Layer 4 of a small transformer language model trained on English Wikipedia (10 layers, counted from 0, width 96). Numbers have three digits each and are written without spaces.
A neuron adds its activation times its output weights to the MLP's output. To switch it off is to set its activation to zero at one token and run the rest of the model.
A neuron's activation on a vector x is SiLU(gate . x) times (in . x), where the dot is the dot product.

Input weights of the MLP neurons that the questions are about. A number n stands for (n - 500) times 0.00065.
n8 gate: 540428665417601374611402428592581610381348543390616430449555479213524417578610497381483550469663545652602191613387500380652389594349630503295645432550547416626424313480688598412456394568709575661435322331592661303468468503538470612615556652558486469410657687520630500674507551410581462490
n10 gate: 316529582604496391368230531432583438496592384397599613183547515463319447677595403619368470559355723593511387632727557493644723621328646486605496410529357625415716553460421594522286416446328688507428543324287518290428546371500457601471418540493231644400582528692514446504518659436424547364
n12 gate: 358607471548664625561475188489554382729752312368657432394522489579562332533401464587593519541646585547406318485677478551587388410381396727152634441428392399486493421667388438717409419431574460565442288522437410511318600511493321721555511369658375641349486318618589602597478460586336376489
n30 gate: 479683583556530588479449559632518469652666489482461376248343617478663631442756684685714530603504210281470504357593504314525287607657361331580500510500761572489528479630550551536558387637650337511671457548297400471647458446504308370413578489379562577704536379372610318329583431553594391423
n64 gate: 351512326531640400466489383285454488500647355534798422707708692574374627702450568633372536237395465371496616635613693282599236451496481541385557395591662360545541567686742352583298446568635595304412616485493481393560480526546395466431217329419546341601421605507706424305375382519462358597
n119 gate: 438644469496500500582730511471587637682180399570519554648424299615309438734528555488233604718508560555562621597455378464449290606546375446480500489441425551791356398294532389626333752520424377516452484464627504337376429295564797298369426421452132431629426508625707392465630341672738624585
n200 gate: 442368335686476456629563687483583419346564365325438566488608528618456500595448398389838401588725492288659508464560449309500412735429492639540531557320410614601632262516520631752575596658584516716433293492619668595591721508404519567409500713248400431457543142543558417672649670796638365540
n222 gate: 380519345402899465368386408691401475679632530579507485469562442347297504489415489546372440903485504595551377535278534707702713591314425515592386719481372557328366323523417565500435558523608538572749605515574402309655452671558410584542382458423223344526462339504485370545678508297473331418
n227 gate: 533638283601562641444670547354406619266477677411241474550466408539436574379618410318411445465448584301375381500421485538681413552376675548302639594402496414707496366492526655414815542372381421609500470228368571599500683643404682568636551606309408666448333507563808599272477371470296439508
n250 gate: 362702671586428387573637348640525572479536503665332397429404592572659534588716619521740320718717468451714669778644465596619490688422542521677531581559517479706534514690497525490370557745361542535518656439575556440478630563589586574359660549347465618483355528445403504448455521441321687593
n8 in: 567526403360352202554475396398478531482511334670588609504522420504370663493678349616426557526252500583686631365503543689381538536385425581776450393353432339292585475597403540493620682540544327586504475350423554562425458457412536450410332414591402754596219663681387699436482410241406366518
n10 in: 410866306568553422515482290485574348496131460678598540552664541466533348489459507470429407489391635511687659560313430641426884533625544374452452391386555588590363507408496445507470470511466666548407555571571390641569305588537704231493336441283578451354584678598638378606559555453367634602
n12 in: 659363462334441652550693381452446667604630477345564394418793492620605318496321354786413403508466422585316398520400366418296336282598386692628550600385531281440591504477546659354488613450222492465488557563646439484601427650570557519531500488222406390321116428584629450431488728717427411402
n30 in: 597612523539301504605637529408504356420380403694470418523727400692229642595519542309399456465706677651366470566573576554454614587524624663331455515402470655493597613428470485439332558398596466519760797434699383615432685261500556447633284622716650539466530819639695661395368439466572692442
n64 in: 718452688373534665507246535527438555464597354439685468515533540508719439413750598660519561348360744601526696581469590489391370547411432514610351385612327533682518647475428598638522434707563573536474712315472518529470658511666618296507440551294246496486303536507579584421406485335380174463
n119 in: 529413381976723538470575431339534403433534676551324383398470481573586511230534354504645790393367435377589551568464630477627356630536607431319418504351374667518434434676429433496583515530583489504305493485507218368383346575591389425252403485379383500700445253452327459567560399419541681313
n200 in: 569455419408580699467608291231343419366333489291467489609455545546384441530349310567656453538592474415666595462557415650519406504555257402568441282463696355752646551284296500430395357385447351378594419504579563635477484611334467500395334716455267645522706573441339320500685261456444447321
n222 in: 262623488721436255752656364606657318300408642262431281575393476585465735649488363351544402584311337617423634520560356567621428442177593389279422582624535765511469361430364684601484476520448555449575500643617601484373517426409307465696476426559654492403535373535369512311196386454551405348
n227 in: 527496286480472441601390394582351339719232404523535389346611211395410573488642500712376426536334587473468385309373442488555519376512581446646414571352256621473703485343854508313346575379698445628445225242436531531512781597401635453520569633270599392562554496546519665411301449542531338261
n250 in: 618425363473521426483510545419487406352531487437533411591429517407221484607209543335353528435467486664628398449333473547490455613667387611470790269517570433392273536466493641467578385493829685587416467561373520449489684537446384279534566537449514356477586457490662402563627510483577294609

Output weights of the MLP neurons that the questions are about. A number n stands for (n - 500) times 0.00064.
n8: 711629721601502585617477533529595420307488334483534433471528572582506625448299326318471497710402502348432518584338596654387553461509692384406460596694348428666471683423381693665344557204577619434410506530455409532725428422326422577406250529626320582542696448410476486581579698726498461479
n10: 553455535602483467315418453309635398493767313496538270577726628460627524672660558526514570637549541494521417250443538351270507457497398448545481663840603451566292304500652592552569695332350539497709373451335476626321357471380549481466454479429597551587524546496511333484539287576617346483
n12: 706304589604231669500237558730410595439683358363556475587444182369505326399694575624418536481536368388743505490543506500536603496400749533387548546439465490530527431655630323692377714518709504443458290446555549285691389308657468714438543781516385353632534439469606276444496724364621531589
n30: 459519053528301475454401604625386503458433517432493535527270586557469333556692511543782532681402376332430537473488383485639284508429561372345450203438522637552638643428454426479463448545568516610498527821587705233666473574486511426280369517403647783502484525588602518428512422307581749640
n64: 462616573312539469475379464125602532568574697611616475498457540552279647623502396612303314339500632330535471542493370529695421415311762682555514430307467550509598400868397594611648611275419321583428381574372518674465417430524649569496464468501539433482500517541488723557179359546574427571
n119: 365651483235403437406334584202609474643596534391589396595707498396335342604512705528400203505514636707428792533694480521524532397448374544501515415499640444509512358300532485486544556605500592611466638396442718615329668325339460590540414371517505441600539364309536377589474702361733302738
n200: 545486534473583580388428693212614843280651353577456516507624442413544694523560559515488585313223648641665594266406512506404409783417525442503711686482462408510375430277302514455475704690575352457374606385244520570616533595513381429643494398509699558706336555526612638640363478270473365554
n222: 460658740401532878480646668491469447584294512484546436515528487678578306466537503474407589623348480525025484549411667478519414545476526423461714479580451481527361737405651491539617350583317463391518492626309734397311359490571272731559535571547203529493339590527669378457480655504242593521
n227: 434525608380575590475635498336554392334702464460635211705426717606457419372512464526643341598420502374470594527520665530570591650385520527393492395550460566556332458710327548511824443388392358220465733540598545291677157553640363540623682633384369619372684284267505259566449355495593414419
n250: 338449600549442455576448421506522318570459536591603458634641598268315481372633403601573547586322715515712543621429526406623453325612375502497370617528336710473763434454700272472381571473468401542344621354609409462571556417619323412590227638521418734619654434423582612526495470554561489478

Each question names a token from some text and the token that comes next. It shows the vector x that enters the MLP there. A number n stands for (n - 500) times 0.0078.

Then comes g, the gradient of the next token's log-probability with respect to the MLP's output, scaled to length 1. A neuron's effect is roughly proportional to its activation times (output weights . g). A number n stands for (n - 500) times 0.00087.

"o", then " p"
x: 683341285727774497868403768334330581470251509548254620511532528733582332353535647499563435543445389584540451628342649575441437491605500582169313467536528677647494539589708478423363423359523619405546519327530553618194311518660470451636263578563513566513535528381441473524618357494559283621
g: 500521382333537250605506522365525655568425563408612417578491406477375456555353555481607535438568656354467333573430443420599579559421366579394548612368766669595503366364441754497490817468553771358731501534470409558502367526322582570521644543548345713485515440661492554451163580403453290443
Which two neurons, each switched off alone, lower its probability most, in order? n119, n64

"ov", then "en"
x: 523330859524474193487602694487407426314515418464554583717512519590482377483670602225521322642312197539450536360756514503624390420437483406499471608446600636349533628593722293498457440663677638593532513483425362647560265767533436522462442431333701397387362438420576567549680561706405589488
g: 379550524444437308328726448303370430455568404433446377546699360423588392488420601578273466600452483345390432528578614585440634648448600464559697404358357574886354481539582225678424630495529529568439524478461493466430536537620678533721509485436393527798590539469681332535555633492283416536
Which neuron, switched off, raises the next token's probability most? n200

" T", then "ur"
x: 734560440640688488580420441533623833417525532525483567265389320407667380492375615604504396493439519521482352451448702613556478594605537531512567675509610486434619470451558415449592532469572450574618219628599326601466280338484482242403580462531340197583422465447490665397579436693400492464
g: 389412597662526503541432449453633482580720481520480456445231385545386588527467407576612704277452510543455568570477361367653742401455540385632542344405708949433517456375498423463461735479564360517645414592432581743484352447352385308376611469445549658657438475530507544538516576313306482470
Which neuron, switched off, lowers the next token's probability most? n222

"ition", then "al"
x: 355436286285636507666652453462660639333350705530342681418587630542347289568429480434519562571374466743622469391287694510629589617453557394449402456585616469328579609673698484484500588475702564506619594442515562718566480633534412500686433525724198253518668519470331359317370354340298507476
g: 405401430526730438289571293526440490676451543324477564380570685555611524652647397251744564449688529621551593495518536539463539564288481275354590465620292438356610536590613497517395571662634546508539497340464296499671535439481583565598440487453478648396394682384649486435478112598512328454
Which neuron, switched off, raises the next token's probability most? n222

" of", then "f"
x: 431588386369515446465472598498384617467364428437288711573584418602728493559488838633606535282610341628486575540419549429405437511508479483269306546437662487576559488452431630439251563524455470383796590573356397622415237640476695666571423706570450659625576550426158518314457657213575589260
g: 442531207428297357534402575368527379337576569588572544484552576395720646556559425721468420604487521507580436525645449526301294432465802396497372416514319441403438647733441433471673448449554597501617489489656399610463408553366669791491641731534525548544468480342335618428544239360565587438
Which two neurons, each switched off alone, lower its probability most, in order? n200, n250

"ia", then ";"
x: 603307275523470424580546665293335676377332461610435596249770516661526308484532548347401508458432502615597711742378489761576423614579399665523375559611581632520554410488395662608583814520593538467582424511798451519218414339491529438498341484541485518451541411370451222606559287554560555392
g: 531237560426688599482784270580709466501514757677577402524399423388596682434501370462312550634367463466690451579518306526606401545499520331496566654611619453574581340373540293507347225644386575328427605414358434567518513571530608474677582439276478605557398485517614469370537540329572507613
Which neuron, switched off, lowers the next token's probability most? n200

"ill", then "i"
x: 309486528579257499515556384431370573386415442390477376399603536714457405447495615527402351299530568547494539488583210424686642540452633673721883580585795462322506617644529545463559913460481696506457580568412491525652355316387577551507496590470684681386385420404358509200353329498510431712
g: 549403515491599455327413499734294484478538321402525498576342654610450584436553385622590344569627342555555426511631410562477538335478608613590434782407491520550567450235641396618400432352433525461317573397441489137639470520766631734505628545380522530684528604556614497563461202422544545366
Which neuron, switched off, lowers the next token's probability most? n64

"6", then "3"
x: 561574528512270429565588687432270892425374706649420632340494532477496567653342481611451514493511363365465393615350414477509553618457394558496494498597444658418646486385424507480618324597644589528362566673726484577292316503582560344621519523501682329482481404512360538381617573409429454319
g: 358764572669315473622518403566568558669417600532537532561579657066506650570529400576563615689486587461362557339538456316535459577470387519610483712364464516347477739383382494566607454408462500595451382509586630286376550713340451493545483517461460447564698567444516401377398321717321362389
Which neuron, switched off, lowers the next token's probability most? n12

"c", then "k"
x: 553402286323592252573774638614349622355435330566495647230529799359430225579515840409429554401597556555558553464473699672704467558377487354455488563673632573563477709614463574562446306445455506554573431534492416371245347381499367474488587653514485644540580521504721412505540339380404247642
g: 471516512273703334513353612471503480505758472489590561508743632437447403437599463413597477410445390588541294516399441416474467469376302622642537489433461561300406620539359488397291519443726531565520780309436301506303359546429396482593422502644676592662858501732513589453545630447566537445
Which neuron, switched off, lowers the next token's probability most? n250

"d", then "r"
x: 561540665441535438525589644350536620332022301577454458394655413630537357502417814673348510313419380506623534375404551462510605618261523304457588402485506354626419417313408528583525533461525330428628480648604470403590526468608489428729456582550706375703506448572565533367622447498535505853
g: 302443477582411559425454413588521314474440577522436537660560479361510717626374440601501607410615314380532493573557587485236547787564559476534308523748365479486385315527359554579457628443267447421383538331396535273670399578587576177518498766484392574532593645585526566671641544695490425565
Which neuron, switched off, lowers the next token's probability most? n119

"el", then "g"
x: 620363540477344363556434534346251647633541345540605728556541501521533357497383653565649190497606699693489506265505368771587402490547594508555511413681641453272349443579231439323516503734447492464514633589427309482650450678578554721244697461449420461346633498448445695569435649570322489508
g: 542613565221317695485537251530336359665345333505663442576564376465480502441502577481605461643516497420323446647287362464528416666452460239605675630319409648715426534592367562512478601521410596664694400422338626473466689649695590433373523412499471393560576400638545537418280528591533601585
Which neuron, switched off, raises the next token's probability most? n222

" con", then "d"
x: 451492476397694432340431539336681594411585495592467749318337471445646341201397556620604311430468549628359450355380724596499703631587533561330593575737576818653564481511391287301433773704559578486445722482432417538554226390373452502454429546389275487630650556416456630570523512509438592431
g: 499725571710245656398521477539376540497438374529482369316563592406605567359558399446605449524448542479653547642275452384377556306460544365373649547826495506636433266395624498421645508535478433549500549582625507555464562433484340726507387438508347624433463316464877492320572579571510377711
Which neuron, switched off, raises the next token's probability most? n222

" and", then " S"
x: 507593560469479417557465434326505657599423438481454562444435520334560534368222782582518510481456483281676548453415509381547392485367426273372523369382632488527719673335609519441624634448635597533776704558616536684353498344576440457589401631670474744540644269643505498163439472461747449239
g: 535406309462469419594661523558275481425557423716546308456413387674544424557534610323647496615602472700279575522617365549443289436572427433703378624398458437542539524523637283555382549677550514379727583659678512541479456582573423379541577650684351719383324493641408478362271443603420497283
Which neuron, switched off, lowers the next token's probability most? n30

"y", then "."
x: 599276157478536470435520588306593609399318498428501495393474360617462518669411522404478482389449736798437770473367520448610401646557530317363333606228652406602499253512496419651588564389616451523493656520493370566500547502719178335629546618535566603619647404793231482526463717423599410566
g: 546390391453775612618594475562498375674653562656535372531754453404417590384454366548318612716513416383585587559562533589569737465664567450383465550358392581651452146489592707498410398450375456441340448513430496385644576616356519512471520535571300383598481460387654439342609234262540545572
Which neuron, switched off, raises the next token's probability most? n250

"r", then "iv"
x: 458391476590160459520645676258361581315497481322502574327393559676537576340268446329594587495482779698565539386400582766789511408451496400505605479605398579445679384647504713429391202618685543726642491343446515508519445641446497686426652394693397441431313554554509520510453560517355567465
g: 563561395601390543441674516482677481455598458422522431359521562488650457459452519283590457684353492269828435470588460632474569447488494510361304199585449464417334360347589553528460392561650759583444509571454448427648428648498819660423542475594524611689589543327493383692473391573241373424
Which neuron, switched off, lowers the next token's probability most? n8

"e", then " b"
x: 418392435578476391564279579369569440402220212446615591636370560608478496695327717232414631448562641428644413670115584210525615427625617539375508484539560721501620633649450475377298411263655485378554602573491613701564521438793490537491508697562317594802357599533486529291449503288570471479
g: 437375409418367544617436584375327362548590463642612586398560559520506508372634470532539450332656660385770573630382270401691533487580767668465385325485335484519495529402502295594561293410636629458419522646522567471434569502514321543710479602326528421330378337609738525804459472610416394507
Which neuron, switched off, lowers the next token's probability most? n64

" as", then " M"
x: 641536398420565364425217487336437462492502469231636827602592647426598496448280626361473535302292359521519407420488540728561615555464426566288527509596519578507630495508219425758331746386545685577429510496443425507349210543697470396478612522685351782540581468666611610311539491486745597504
g: 465494521247571645394753576499382566428567470548448562473646580540546657568403506327507367685742426802392683453550506481385255491445475493380442517652497190570518396541425267545519514337626419553601655455672401605337598667308411325505666481391597498237466479452612549602623428525441557432
Which neuron, switched off, lowers the next token's probability most? n12